Layer 3 of a small transformer language model trained on English Wikipedia (16 layers, counted from 0, width 64).
A neuron's activation on a vector x is GELU(gate . x) times (in . x), where the dot is the dot product.
The model reads these tokens: " app" "oint" "ment" " of" " Ch" "arl" "ot" "te" " P" "ent" "on" "-" "S" "m" "ith" " as" " its" " first" " e" "ver" " ch" "ief" " ex" "ec" "ut" "ive" "." "\n" "-" " 24" " March" " –"

The vector x that enters this layer's MLP at each token. A number n stands for n times 0.042.
0 " app": -11 -9 0 -47 -55 15 -3 -37 -25 -5 -24 -3 20 9 9 -31 -5 -18 22 -11 35 -35 54 -34 -24 -1 10 -9 4 -14 -4 27 -6 13 -14 -8 2 -58 -2 -2 -27 -19 -7 -27 -87 -7 -15 -3 21 -12 15 0 -23 30 -21 -7 63 27 -7 17 13 -7 8 -11
1 "oint": 6 -4 3 -28 -11 -3 -7 -14 6 -40 0 31 45 -17 -16 -29 13 -24 -23 -18 40 -6 53 -17 -17 -25 69 35 61 2 2 -5 6 18 -18 35 -17 -5 -8 -32 18 22 10 -12 -36 -2 11 1 -24 -8 -8 -14 19 26 -12 -54 38 13 20 2 5 -18 -37 25
2 "ment": 15 -9 19 -20 -5 -12 -5 6 2 6 -21 10 56 -15 -49 -13 17 7 7 -7 60 -2 59 52 14 16 42 -10 33 15 -1 23 12 -21 -10 51 32 -27 -28 -6 -12 -19 -46 8 22 -4 5 10 -20 7 4 11 16 19 -14 -21 28 -21 23 2 -19 6 -48 11
3 " of": 24 -13 15 -45 -19 -9 16 -28 -52 -8 12 -19 -14 -23 -18 -11 -10 6 0 -1 0 -23 37 28 -6 1 35 2 -3 -36 24 26 -47 10 -16 14 -25 -66 14 -23 -22 29 -53 -58 17 3 30 -10 -1 16 -20 17 14 29 19 -43 42 -7 16 31 11 -5 1 1
4 " Ch": 12 2 24 -22 -36 -14 27 -26 -18 62 -10 26 44 -31 38 -14 -8 -6 12 -1 41 -26 49 32 -20 5 12 31 -6 -18 37 31 -15 18 44 -41 -13 -3 -11 27 2 -3 -36 -15 -14 22 -27 24 -8 -8 -27 -8 11 31 -12 -6 -24 13 46 14 31 -7 24 -1
5 "arl": -11 9 10 -29 -27 -29 5 -15 22 28 -16 1 7 -27 16 -34 33 -9 6 7 46 -7 53 1 -18 16 -20 32 93 -24 10 -1 6 2 -2 51 14 21 -11 13 -27 9 -29 -14 -7 17 -19 -27 -12 20 2 -8 13 -22 9 14 50 30 28 13 14 -3 -4 -29
6 "ot": 20 -14 -24 18 6 7 -13 -12 -57 23 8 12 28 -23 -7 -35 4 37 2 8 -16 -37 57 -30 24 0 3 9 52 -4 8 -14 -30 -4 15 83 4 10 -24 3 19 2 16 7 -26 -5 33 -31 -11 6 0 15 -2 -37 26 -10 53 -30 24 12 3 12 -40 -16
7 "te": -9 6 10 24 -4 -22 -19 4 -9 6 -3 -14 1 -2 -19 -46 11 7 -1 31 12 -11 19 19 30 16 -35 7 57 -4 4 15 48 11 30 54 16 -31 9 1 -57 16 -6 -15 9 -5 73 25 -26 2 15 6 13 23 2 22 37 53 19 29 41 -15 1 -16
8 " P": 13 -14 12 -27 -34 14 -25 -16 -12 43 -17 24 27 -33 22 -4 -9 0 9 -6 20 -38 65 10 -16 12 -20 -7 -3 -27 55 24 0 10 38 -18 -1 7 -1 35 15 26 14 -33 -22 12 14 9 -35 30 -25 15 -18 20 -39 -18 25 21 10 44 47 8 23 -6
9 "ent": 16 -6 33 -27 7 -29 -27 7 -4 -15 13 -19 39 -14 4 -37 22 -19 14 -10 -24 -27 26 30 -9 2 -4 -6 47 10 37 34 -13 -15 39 19 -6 28 -55 -7 -36 -22 -16 -20 -12 -17 27 36 -41 -5 18 3 23 7 11 16 44 -22 28 -25 -38 5 -18 -10
10 "on": -10 -22 19 40 -9 -26 8 8 3 25 -7 -17 10 -61 10 -10 -26 14 12 -37 -1 -42 19 1 31 8 38 18 52 -27 -18 9 -9 -9 32 52 20 11 -26 -2 -1 -17 -10 -6 4 -7 -28 16 -34 39 -8 -6 10 26 13 -21 24 -4 31 -7 -1 16 -37 -49
11 "-": 35 1 5 42 -16 11 5 19 -6 6 -9 -12 12 -26 43 13 -22 14 -10 -32 24 -40 38 4 34 -11 6 -28 13 -3 22 58 -7 49 -4 53 14 -56 -25 -6 22 2 -11 -54 -36 9 -10 -2 -2 39 2 4 3 2 1 -29 24 26 22 51 40 8 29 -10
12 "S": 12 -28 -15 27 -34 16 -1 -5 -8 35 -28 19 27 -49 10 19 25 -16 8 -14 -11 -49 19 -30 10 12 8 -21 30 14 5 33 16 5 9 20 -30 -4 -7 34 -9 24 0 -42 4 -9 15 63 -28 30 -14 18 1 22 -21 -14 9 7 19 29 55 -6 4 -36
13 "m": 1 -12 9 1 -39 0 4 15 -24 14 7 -33 21 -38 37 -14 -13 -39 24 -28 42 -14 -13 -17 24 -11 0 -33 45 7 5 29 18 -10 16 20 12 -3 22 34 -2 -5 -9 -18 22 22 7 19 -7 18 -61 -3 24 -13 13 38 49 18 43 39 7 31 -18 -38
14 "ith": 31 30 -53 -28 -30 -39 13 -16 -27 35 16 27 54 -26 -3 -16 -13 -3 -4 8 -17 -20 9 -9 28 10 21 -16 50 -21 -4 -2 -5 -14 14 35 -11 -2 -29 -13 -26 -11 -35 -5 10 -11 -14 -33 7 -35 -38 -8 -9 12 21 -6 13 21 70 4 -32 -15 -22 -4
15 " as": 2 29 10 -16 -2 -31 15 -41 -14 3 9 16 3 -18 15 -5 -27 -5 3 -18 8 -2 43 -48 8 42 29 22 0 -12 38 61 -52 1 16 31 -3 -52 -3 -36 0 -9 -3 -40 12 -10 -39 -2 10 -16 7 37 -16 74 23 -33 34 24 8 8 -5 -5 8 -8
16 " its": 17 -14 -3 -13 -75 -3 2 -54 22 -2 -16 27 21 -27 19 -19 12 25 17 9 1 -9 84 -13 9 0 14 25 13 -17 -16 -29 -23 -25 -23 13 -9 -45 -17 -18 -14 22 -35 13 51 -9 0 -42 -1 -1 29 18 -16 -17 10 -4 45 -15 13 23 -38 -17 25 -9
17 " first": 11 -21 14 13 -22 -27 -12 -14 1 -31 -20 15 69 -13 49 3 23 -25 7 -10 6 -18 49 -39 4 -8 -10 37 16 0 -13 19 -1 -9 14 6 -28 -47 23 -6 -35 10 6 28 2 -3 -29 16 12 -18 -6 17 -25 -7 -9 12 59 -12 45 24 -40 -7 18 -3
18 " e": 11 -22 28 3 -18 -5 19 -15 2 12 14 11 22 -32 -3 -32 1 1 32 -3 9 -31 66 -21 27 20 -25 14 -18 -47 50 29 6 16 25 -30 2 -35 35 -37 -41 -9 -2 -7 -4 47 -17 11 -7 0 8 0 8 -3 -35 15 6 -17 26 38 24 3 43 -20
19 "ver": -3 -10 30 -49 -6 6 3 -16 -7 -11 23 -23 9 -1 -4 -16 5 16 -16 11 15 -12 9 -29 30 -16 4 -2 53 -4 11 71 34 -13 45 51 -46 -18 -7 5 2 7 4 -1 10 -17 37 1 53 13 -18 -20 10 -32 -22 -1 59 20 47 9 3 -14 -19 -12
20 " ch": -10 -9 42 -42 -56 -18 31 -37 -23 63 -2 -27 30 -27 22 -20 5 -13 18 2 40 -8 49 -13 -42 15 -7 26 -7 -13 36 25 -14 -14 -3 -48 -33 -13 17 3 3 -18 -35 -25 -24 7 -13 26 9 -18 -19 11 7 22 -9 -10 2 6 50 -9 14 -7 22 17
21 "ief": 5 17 22 -19 -12 -54 21 -12 -35 -18 -24 21 42 -5 12 -26 12 0 -1 8 35 -14 61 3 -13 -9 6 22 94 -7 -2 3 -3 -5 -9 33 -30 -21 -17 -30 -2 0 -28 -13 -19 25 -24 -26 3 -33 -9 -24 -22 -6 17 -3 6 8 23 17 -7 -21 -20 15
22 " ex": -1 2 29 5 -29 -5 14 -30 -28 22 -1 15 31 -53 36 -51 -10 3 26 -20 8 -16 34 -40 -19 -1 7 9 -11 -24 24 50 3 12 17 4 -20 -67 1 -16 -43 -28 -22 -13 -9 -1 -5 22 -6 -14 23 5 14 34 -15 28 26 50 12 -34 32 -13 8 -7
23 "ec": -28 9 -14 -15 -12 27 -20 -3 -11 -4 13 34 0 -28 -10 -22 18 8 -9 -2 -6 -24 35 -14 -6 50 40 -32 40 -36 -19 43 -23 14 32 -25 -20 24 6 -13 -33 -18 -4 -16 -36 -26 41 -1 -7 -26 -50 -34 -21 0 -12 -15 49 44 33 -12 -13 16 -19 -17
24 "ut": 39 1 35 -13 -4 -5 20 -28 -35 -27 18 -6 1 -31 26 -27 -1 -1 -1 -1 2 -58 62 -2 -5 -3 20 4 54 -19 2 32 8 -31 34 44 -28 14 -13 7 2 2 30 15 3 -8 32 5 3 2 -30 -45 -36 -7 0 -52 53 5 30 19 -13 18 -34 14
25 "ive": 43 4 37 10 -13 -18 30 26 -38 -14 12 0 48 -28 -2 -22 -5 -18 -13 -10 -8 -27 52 3 -2 11 28 37 63 -39 -10 7 5 -24 25 63 17 -16 34 -35 -13 30 2 1 29 4 29 -21 -5 -42 0 8 9 29 -4 -37 21 -22 0 18 -10 -12 -10 2
26 ".": 62 -8 7 -16 -31 13 -7 25 35 17 30 -6 6 -43 1 12 -6 1 7 -25 -17 -6 35 -24 -27 17 20 -12 5 -17 46 53 14 12 55 33 18 -26 -22 -22 18 7 -54 -11 9 -6 -33 -11 -25 25 -2 19 -19 -5 7 -25 56 28 12 61 7 0 5 -13
27 "\n": 36 -13 24 22 -13 21 30 56 -6 21 23 1 -15 -42 94 -29 8 6 -7 23 5 -11 64 -8 -19 10 7 -21 1 -2 17 14 14 20 -13 17 -2 -44 -25 12 11 2 18 -18 -22 12 -28 32 -14 2 16 33 10 58 5 -23 8 1 35 45 -17 4 13 -3
28 "-": 14 4 20 28 -16 19 7 38 -19 -5 3 -17 11 -26 33 26 -25 15 -5 -38 16 -32 40 -4 26 -12 -9 -27 19 0 16 74 -5 37 -12 32 22 -68 -13 -9 15 1 -13 -58 -27 7 -4 -2 4 53 -1 1 4 -1 6 17 27 23 25 31 33 5 26 -22
29 " 24": 32 -20 13 26 -21 3 33 2 15 -9 5 40 19 -31 -22 3 27 10 13 12 -11 -60 15 27 -20 -26 11 23 18 -23 33 54 -10 8 42 22 -13 -44 -23 -4 -10 34 11 -26 10 -21 1 37 28 -12 -17 6 -4 35 -14 6 14 22 38 43 -22 6 38 -4
30 " March": 27 13 13 -4 20 5 29 50 45 24 -4 0 25 -52 -3 -3 31 -13 -4 25 11 -9 29 10 -14 -3 -11 10 28 -25 4 12 -9 -26 33 9 -16 -23 -38 27 -23 16 8 1 -49 -20 14 17 31 25 -1 -16 4 5 28 -24 67 17 22 -21 -39 24 37 -25
31 " –": 3 -32 26 -3 -34 17 -2 53 14 -24 -4 -39 -13 -22 24 11 -6 -9 -17 21 32 -31 33 -17 8 2 -12 4 34 -35 46 41 14 -14 53 76 -12 -61 -6 -18 19 32 15 -19 5 -1 4 9 -18 3 -14 -5 -6 43 21 -31 42 -9 0 11 -20 -24 13 -2

Each question shows the input weights of one neuron of the MLP. A number n stands for n times 0.0046.

n82 gate: 8 -11 40 -15 -9 18 -40 21 10 24 25 34 25 57 -22 46 -29 -18 19 -17 19 -13 31 31 30 -2 24 18 -5 11 2 37 -2 -7 25 40 -16 -23 -18 11 -35 -33 10 39 18 -24 13 -17 19 50 -24 -18 -18 8 19 -29 4 -11 -26 -5 -2 20 2 -9
n82 in: 14 28 -37 -8 -16 -25 -9 -42 33 -19 -26 5 -5 20 -8 -8 -18 -32 36 0 -6 -40 -9 26 19 -17 -27 9 1 -11 52 -15 -13 -25 28 29 -34 26 -1 16 -5 -33 -6 14 6 -9 9 6 9 21 -38 0 17 -13 -4 -23 27 -42 -12 18 -5 -7 -26 -2
On which token does it fire most? 24 "ut"

n97 gate: -35 26 -23 23 -18 -29 -19 12 17 -1 21 1 -22 -4 14 5 2 -11 -13 -4 -10 -24 46 25 28 3 22 -15 -2 20 23 33 23 -2 17 25 -9 -7 31 -48 -15 -25 -4 0 9 11 10 -20 14 8 6 13 4 -24 18 -22 20 -22 -18 44 -2 -21 -8 31
n97 in: -19 -18 10 18 -12 -49 4 21 -3 -10 -7 3 17 38 15 -5 -27 12 -5 44 50 1 16 3 -12 12 39 -3 -19 15 11 -17 -4 31 25 33 -38 22 22 17 -37 -17 -11 -18 -31 8 -31 -22 15 21 30 4 35 11 47 5 -4 14 -46 4 37 -7 -33 6
On which token does it fire most? 11 "-"

n34 gate: 6 -8 -30 -10 27 2 -8 -10 -7 -4 12 -59 -13 17 7 3 1 -1 20 13 -24 -29 8 -35 -7 39 6 5 12 -6 13 21 28 -22 -5 -55 -39 33 -25 4 -42 5 9 -42 -38 -45 22 11 10 -7 -4 -8 -17 1 -34 19 -47 51 -7 1 -7 -8 -14 -14
n34 in: 12 -12 12 23 10 -6 -16 20 -3 -22 14 12 -14 5 -3 -38 -9 9 -21 17 27 -20 4 25 2 10 -7 24 19 -3 13 20 16 -8 17 -18 -11 30 18 22 -7 46 -29 -7 31 9 1 -38 15 59 15 26 -24 -5 7 40 -14 -18 52 0 21 3 -21 -6
On which two tokens does it fire most, strongest first? 19 "ver", 7 "te"

n45 gate: 18 -32 -20 22 25 -12 8 24 6 -30 10 -26 39 -25 36 21 0 27 -30 -9 -18 -8 -7 49 26 16 -11 17 -7 -4 -12 8 7 -19 -18 59 -20 11 52 -35 -1 14 -14 -5 0 21 -5 -16 12 4 -7 -3 -6 -10 -13 -35 14 22 -2 -13 10 -8 7 29
n45 in: 20 -9 -11 8 11 10 -4 5 40 21 -26 11 -12 -6 24 3 -13 -24 11 -5 50 -17 22 -41 0 -28 41 -25 -19 -34 36 -17 7 -2 -9 -7 -27 -52 -46 -22 39 -13 26 7 -4 -10 -2 -1 23 -7 1 -8 22 -39 -7 6 -44 -42 -5 10 31 -25 -15 6
On which token does it fire most? 11 "-"

n104 gate: -23 -14 -16 -7 11 -22 -27 -26 -34 -14 24 3 -4 -9 -16 14 11 18 29 -1 -26 -1 -31 27 7 -4 -27 -28 -8 10 8 37 14 -24 -39 20 5 -18 8 24 -45 32 -2 10 12 39 -8 -2 -9 -9 10 38 -18 -12 -3 -18 16 -51 8 -21 -34 -27 11 -58
n104 in: 38 13 -14 12 -4 -11 -24 -38 7 -35 -2 -10 -18 -23 -26 -3 -20 -31 21 6 -33 34 -13 12 -6 19 -13 16 -4 15 -24 65 0 41 30 29 -14 -33 13 -21 -4 4 -3 27 -15 -2 -12 -40 -37 -22 -29 -12 -15 -1 -5 13 25 13 -8 9 -28 15 21 -29
On which token does it fire most? 17 " first"

n99 gate: 13 -26 29 -19 -4 13 -12 -19 44 -30 6 19 38 -4 17 -8 -11 20 -20 -4 20 9 25 41 -30 -35 11 -1 -5 -21 -2 27 30 -16 29 31 -25 -27 -35 19 -34 -14 37 -10 -10 -20 20 8 22 -13 -1 -13 -33 31 36 -15 -2 1 20 18 19 49 -15 -1
n99 in: -31 -7 5 21 21 -7 8 7 4 -21 -15 16 -10 26 24 -45 54 12 -28 -25 -1 29 -38 -44 12 11 49 -2 9 18 12 -12 1 27 5 -32 -46 14 26 42 -23 -28 -62 -10 -24 -5 29 1 -22 16 5 3 -38 -39 13 -5 10 -48 0 21 -2 2 -3 -29
On which token does it fire most, and how strongly? 23 "ec", at about 1.1

n11 gate: 24 19 25 21 0 35 -26 -5 -36 -16 -28 -13 -9 5 -9 -7 32 -15 -10 41 -6 -16 -44 -12 -10 41 38 12 -14 -15 -4 17 -42 19 7 -21 -3 -6 -16 22 -37 37 -36 17 -22 -12 -27 1 15 -2 5 11 24 -12 -4 13 -26 -10 20 -47 43 1 2 -29
n11 in: -8 -21 23 -16 8 1 8 -2 -25 -33 -34 41 18 -6 -30 13 7 -6 -11 13 -2 12 21 13 30 36 16 8 24 1 -1 -14 -24 33 28 -32 11 23 -39 -9 2 -12 -20 -28 -27 5 3 -9 -12 23 -13 18 14 -26 -4 16 4 28 6 7 37 44 33 0
On which three tokens does it fire most, strongest first? 23 "ec", 4 " Ch", 12 "S"

n94 gate: 21 -21 3 -35 -3 -2 15 13 15 8 22 35 -1 -1 -13 6 -11 -33 -7 -17 -11 -10 -5 11 18 18 30 2 20 1 -21 -6 1 4 -22 41 6 -7 15 27 -4 37 14 -10 30 -65 41 -49 49 37 1 17 -17 9 32 40 -37 10 28 1 -16 -9 -21 -35
n94 in: -13 -1 -11 -7 0 4 -1 22 -8 -1 -14 -11 -22 -16 1 -11 27 32 -4 8 -41 -52 2 -10 40 38 9 -6 30 33 -10 -4 -12 8 10 -17 -15 1 4 36 31 66 -20 -23 9 1 18 -11 9 28 -3 4 14 6 -17 39 3 -20 -12 2 -34 -33 -20 19
On which two tokens does it fire most, strongest first? 19 "ver", 6 "ot"

n4 gate: -28 24 21 7 -4 -10 -44 11 39 22 15 -15 -18 -5 -17 -4 24 -34 -4 -16 22 1 14 -5 -11 -31 45 -38 1 -6 12 7 29 23 26 17 -2 -31 5 1 -29 -23 2 -36 -22 -24 5 22 -20 -9 -34 -4 16 10 50 -7 3 -17 20 25 1 19 -2 13
n4 in: -29 -24 -3 24 0 60 18 -2 7 21 12 -19 3 13 40 -25 48 6 15 -7 16 -10 -8 24 37 56 -3 12 -1 18 -27 11 -5 3 -54 -12 -20 -37 -13 11 1 -12 -8 43 4 26 0 -48 -17 -14 14 32 -3 0 23 1 7 -43 10 36 -5 0 29 -31
On which token does it fire most? 27 "\n"

n69 gate: -8 32 -14 28 26 -9 -23 8 -47 19 14 -2 6 19 7 8 -33 27 -9 -20 -23 19 36 -10 4 -18 -2 -25 -8 -22 17 -3 11 -24 21 22 -30 20 -33 -13 -33 -34 -2 51 9 37 -21 -5 -1 41 -50 13 32 -4 -16 -64 -3 7 6 20 57 52 18 -3
n69 in: -14 4 -11 -6 -6 -1 -2 19 -19 3 11 -8 7 -36 30 18 -25 -13 -23 14 -47 45 39 -2 -24 -27 31 -37 -6 -32 -24 36 9 6 29 14 -1 3 25 12 -26 5 -34 49 2 42 -14 12 -39 35 -11 10 32 -8 5 -15 -9 19 17 -32 -17 41 -21 -25
On which two tokens does it fire most, strongest first? 10 "on", 26 "."

n64 gate: -8 8 -5 27 -26 -41 17 -18 19 19 29 -16 10 -30 -21 8 29 18 -26 2 11 32 -7 -15 13 12 5 13 30 -23 16 20 -39 2 -10 4 -3 -22 -28 -22 24 66 13 26 -6 -6 8 6 -29 -5 27 -65 23 -11 -20 38 -2 8 0 13 -4 -34 22 -2
n64 in: 3 -8 -11 16 -26 23 -8 -41 -32 -2 -18 -21 -17 -19 -1 9 2 -12 -57 -33 36 16 -4 28 4 -31 10 32 14 -37 -2 35 -37 31 -1 5 -21 11 1 -17 5 37 -3 31 -19 -26 -8 -26 -18 -1 41 -53 8 3 -5 12 -24 25 -29 9 -16 32 -4 -17
On which three tokens does it fire most, strongest first? 1 "oint", 5 "arl", 21 "ief"

n95 gate: -5 -16 7 18 -25 -1 13 30 4 -64 0 17 52 35 -13 2 6 -19 5 -20 -18 0 -33 3 11 -20 -64 -7 34 -12 -6 -2 20 36 -31 3 7 -3 2 -30 -10 5 1 -4 -20 11 -9 -36 -16 -7 5 -25 6 13 17 5 17 13 13 -8 -21 -2 -10 -7
n95 in: 4 -9 9 -18 3 7 7 -22 -30 -44 -11 -3 26 16 -27 -16 26 -8 -5 -20 11 -3 -9 3 16 0 -27 -37 15 -7 1 -51 27 -17 38 34 42 7 -42 -12 -27 11 -14 4 10 5 -6 -27 18 7 6 23 18 28 -3 -3 26 -19 8 12 -19 -13 7 7
On which token does it fire most? 21 "ief"

n38 gate: 41 24 -22 10 20 -13 20 56 -32 -24 10 24 -1 -27 6 -23 5 -8 -19 -19 -14 -52 -44 -33 -4 25 22 18 16 28 -7 26 -8 40 -5 -3 -7 -22 -2 -16 35 -11 -24 22 -6 -33 -29 38 9 -2 8 -27 -3 -5 -18 38 1 -1 -55 26 -5 21 37 1
n38 in: -18 -4 3 -1 -60 -30 -43 -3 -7 7 49 -44 17 -23 4 20 -11 7 22 8 -22 3 30 -30 14 -2 21 9 -18 -11 9 12 -27 6 9 -19 -38 5 7 43 -10 17 2 0 -18 23 12 -86 11 -37 21 -5 28 -57 -10 -10 -31 24 -3 10 -16 23 16 -1
On which token does it fire most? 26 "."

n10 gate: -14 4 -5 -27 11 45 -10 -8 3 -14 -32 13 20 -6 45 -43 -16 -14 22 25 -10 5 22 -12 2 -3 -19 -28 18 -6 -5 -2 37 -56 27 19 -1 2 12 -7 4 9 -12 1 -18 36 -7 -24 20 -7 13 -9 -12 24 -4 -6 -7 25 -3 5 7 50 -19 16
n10 in: 5 18 -6 37 -31 20 -12 -46 17 -23 32 -12 -17 -1 -21 4 32 -7 34 -11 36 -38 -48 -21 -26 17 -38 5 -18 34 -7 43 -31 23 -34 -49 -8 -6 4 6 10 4 -37 6 32 18 -26 4 1 -40 -2 -20 -13 18 -3 -30 9 17 3 11 29 -19 -16 1
On which token does it fire most? 0 " app"

n3 gate: 7 6 1 -27 -39 1 15 14 43 -12 26 36 13 1 28 -18 -8 9 11 20 -6 -5 26 0 7 21 43 2 1 23 28 9 28 11 12 27 2 -2 -35 34 -1 -29 43 -2 15 10 8 42 -20 30 -15 11 -9 2 18 -13 20 -5 13 19 -4 4 0 26
n3 in: 27 43 -34 -53 -38 13 2 26 -38 -7 7 14 15 -3 -23 -21 -16 19 13 6 -28 -20 -29 -29 -46 -6 -10 38 -26 2 -7 -14 22 -5 -5 25 6 74 -20 -23 -20 5 -25 -1 47 -28 -23 -17 9 32 25 11 26 26 6 15 8 8 -48 -1 -45 -16 23 -22
On which token does it fire most? 26 "."

n36 gate: -15 -9 25 -55 14 14 -18 -5 28 41 -14 4 11 19 23 -24 -29 2 -15 43 -3 -32 12 -10 -6 1 26 -52 -15 27 -6 11 26 -32 -8 31 9 11 -45 -13 -26 25 23 6 -9 19 -11 -13 -16 1 -2 11 -12 0 -55 32 -5 7 11 29 33 -2 15 -16
n36 in: -25 21 -10 -58 13 12 -44 24 -32 -6 -17 32 -31 10 24 -2 18 4 25 -22 9 3 -17 -22 -14 1 -35 6 20 -27 -7 -4 -28 -1 -13 2 -54 -8 31 27 5 -11 13 6 12 12 -7 -2 -10 -26 9 -17 -9 25 -18 -4 -44 -7 -15 -6 11 2 17 -10
On which token does it fire most? 8 " P"

n28 gate: -11 -9 -22 12 -35 -29 13 8 1 4 -38 19 7 60 1 9 -32 22 28 -15 -5 16 0 17 10 -19 -47 23 3 1 8 0 29 -58 25 22 -1 -13 29 22 -22 -4 0 -6 -17 8 1 -1 -20 -14 33 -39 17 10 -10 -22 -2 -7 20 -68 20 -25 -3 -30
n28 in: 11 14 -44 -6 -37 -10 22 1 15 -5 7 2 -22 0 -6 3 6 -6 -37 -5 -5 -8 15 16 25 24 1 -16 5 -29 -18 -32 34 -45 -18 -19 45 12 22 7 5 -24 26 -53 10 -54 4 15 -4 17 28 -6 -30 20 -9 55 -27 -10 21 12 8 18 38 2
On which token does it fire most? 7 "te"

n48 gate: 18 -2 3 -15 13 -27 25 -23 -16 12 21 47 9 4 15 -23 31 5 -1 -29 31 14 7 13 32 43 14 6 22 -15 12 -5 26 -6 -8 29 21 -16 -2 4 -6 -17 -23 -27 -8 10 -6 0 -18 26 -16 -19 -18 3 7 -4 1 -20 -20 16 -31 34 -42 25
n48 in: -36 5 -7 19 -11 6 17 36 4 6 -22 26 -22 -20 -29 -38 13 -22 42 -5 -17 -16 -19 5 3 -25 -29 61 -4 39 43 1 0 -4 45 54 -30 22 -40 9 35 15 6 -4 -17 4 21 -50 8 -8 11 3 -10 20 3 -13 16 13 14 1 31 32 7 -1
On which two tokens does it fire most, strongest first? 6 "ot", 5 "arl"

n54 gate: -16 -29 -1 13 9 31 8 44 -12 -25 12 -45 -8 21 13 -17 -16 -54 -10 30 7 32 -21 54 17 30 21 11 40 -3 -27 -3 -5 10 -14 64 -21 28 6 28 -14 -11 26 -68 -47 27 -4 11 7 12 -5 4 30 -21 7 -3 25 -26 -42 30 32 -36 34 17
n54 in: 5 -51 -20 16 4 43 21 27 -27 6 13 -23 -15 -2 20 -39 20 -26 21 15 -19 20 -8 31 21 -20 18 4 33 39 -13 15 -26 -1 19 61 -41 11 1 28 -5 -14 1 -43 -12 32 -12 -10 15 -5 -18 17 5 6 -34 17 48 1 -16 -26 8 -21 -3 -20
On which token does it fire most, and how strongly? 31 " –", at about 2.1

n117 gate: -13 9 -6 -19 6 19 -21 11 16 10 -43 -3 5 13 -29 22 10 -43 27 -4 3 -26 10 26 46 -5 17 1 11 1 -4 4 -7 -32 22 -36 21 -6 -48 -41 -16 -14 36 -42 -2 -1 -32 8 30 26 -26 45 8 19 15 -12 30 -20 -37 8 10 47 -14 -7
n117 in: 30 -17 3 11 -18 -12 17 -25 16 -21 -21 -21 6 0 -10 -7 21 -34 9 5 -14 -7 -35 -13 50 -20 -18 17 33 15 9 -56 -32 -33 -28 -26 0 -51 46 46 -8 50 8 -30 -15 0 -5 -36 19 33 -1 -11 12 7 -12 -32 23 8 -6 -7 16 14 7 -23
On which token does it fire most? 30 " March"

n122 gate: -20 32 -48 2 -3 -34 -9 21 7 -12 -8 -36 -35 -48 38 -25 -29 -7 -2 -20 9 -4 -26 -3 -21 -20 -1 4 -1 15 27 -23 -16 7 11 22 -23 4 -9 -6 -1 -23 13 4 8 1 -47 23 -9 13 0 -4 -7 29 -1 59 52 -40 -6 -10 -29 -25 8 18
n122 in: 10 -12 -6 29 -9 13 -4 18 -25 7 -5 -31 -9 -30 -11 -35 6 -13 -14 -5 5 5 9 0 7 -16 -29 19 8 -1 2 11 -2 -35 8 -6 -9 -2 -36 24 6 -10 -22 -6 24 13 11 -17 -44 -7 1 4 14 -25 -38 24 25 -30 5 -1 -25 -29 -4 -14
On which two tokens does it fire most, strongest first? 9 "ent", 13 "m"

n110 gate: -22 -10 12 -9 12 8 5 -22 9 32 11 -4 8 19 -47 6 12 16 11 48 -3 -6 11 32 -10 2 6 -23 9 -15 -11 -12 -29 -8 12 -14 39 32 -11 -20 25 -8 14 15 5 -1 -44 44 -36 -1 -5 -24 30 -14 -13 6 17 40 8 22 1 -9 -14 -41
n110 in: -5 -8 -4 -15 -12 13 32 -10 25 23 5 -27 4 -37 -18 22 22 -4 -9 18 11 -8 0 38 4 5 -33 -30 19 27 -9 -24 -24 -14 8 -10 1 1 3 -41 1 -41 2 -10 23 1 -40 -20 -24 -12 -3 4 29 -24 -1 -14 -14 36 36 34 12 3 -29 -6
On which three tokens does it fire most, strongest first? 5 "arl", 2 "ment", 10 "on"

n100 gate: -12 8 34 -17 18 2 12 18 -33 -3 -8 -19 35 16 1 19 -15 26 -52 -13 15 -1 -20 34 8 8 20 10 2 4 10 23 5 20 -28 24 -23 -3 3 1 -15 19 -8 44 -19 5 38 -8 2 23 -32 -13 47 25 -22 -30 -25 -12 5 -12 17 30 -38 -55
n100 in: -7 -10 -42 -13 -1 -19 30 -10 33 7 -28 8 10 2 13 -14 8 22 28 -1 -11 -23 7 -8 -25 16 -7 15 -20 -2 18 -7 -26 45 30 1 11 -14 -15 0 25 -35 -26 1 13 9 -15 18 -30 -17 21 5 -12 -33 1 9 -26 3 -14 9 -15 -10 63 48
On which token does it fire most? 4 " Ch"

n87 gate: -5 3 15 9 9 10 37 14 -22 13 -21 -6 13 -22 16 -14 -7 5 -12 -29 31 62 0 27 9 17 10 -3 5 -10 68 -10 -3 21 -12 57 -26 20 -8 -5 13 -1 -6 3 6 11 -18 -72 9 -21 -12 -15 14 -48 -34 34 -38 -8 41 2 25 -5 -14 41
n87 in: 32 -3 -3 16 9 0 -12 31 2 -8 16 21 3 -46 10 -2 4 -8 -30 -29 2 49 27 -7 9 -12 10 -16 19 -33 30 -21 -1 5 29 38 24 1 14 5 9 13 10 -19 9 -6 -49 -20 9 -20 -36 2 -14 13 -17 14 17 -54 -11 28 38 -13 11 -4
On which token does it fire most? 21 "ief"

n72 gate: 40 13 -9 6 10 -19 13 31 29 -20 -5 12 41 45 13 -28 -5 40 39 -27 -10 -10 -34 -15 -28 -21 15 11 5 10 -20 21 0 11 -42 -1 13 17 -31 12 16 29 21 -24 11 0 -14 21 -10 9 -46 33 -8 16 7 -22 28 -1 24 17 -2 26 -31 -35
n72 in: 22 12 10 2 -33 17 -30 50 17 -11 -12 -4 13 41 11 -7 7 13 -18 13 -26 20 -6 19 -29 15 11 15 11 -16 -34 1 14 -14 -26 -40 28 8 -23 20 -4 -17 -20 -28 2 -24 -15 -1 48 71 11 16 -32 22 12 3 26 12 60 26 8 1 -25 -11
On which three tokens does it fire most, strongest first? 27 "\n", 26 ".", 28 "-"

n113 gate: -80 13 57 -27 12 -1 10 -36 -46 14 -6 0 -31 -3 11 9 15 -25 -2 -39 -6 -31 -10 9 -7 -17 -12 -10 9 37 -8 -14 4 5 10 25 3 0 21 -2 -29 -3 27 2 -6 37 0 12 -27 5 43 -26 -9 29 -22 -3 -33 31 -4 1 -12 12 -17 -32
n113 in: 7 -4 -55 -31 16 21 -13 19 34 -33 -7 -32 11 -13 -17 -36 -15 -5 -9 -18 8 13 32 14 -7 11 -22 -16 -32 12 11 30 -23 18 -19 -8 3 -23 -11 -11 -32 9 27 14 -19 19 10 31 2 -32 9 -6 -9 -46 -7 18 -29 2 -28 18 -10 28 9 -31
On which token does it fire most? 0 " app"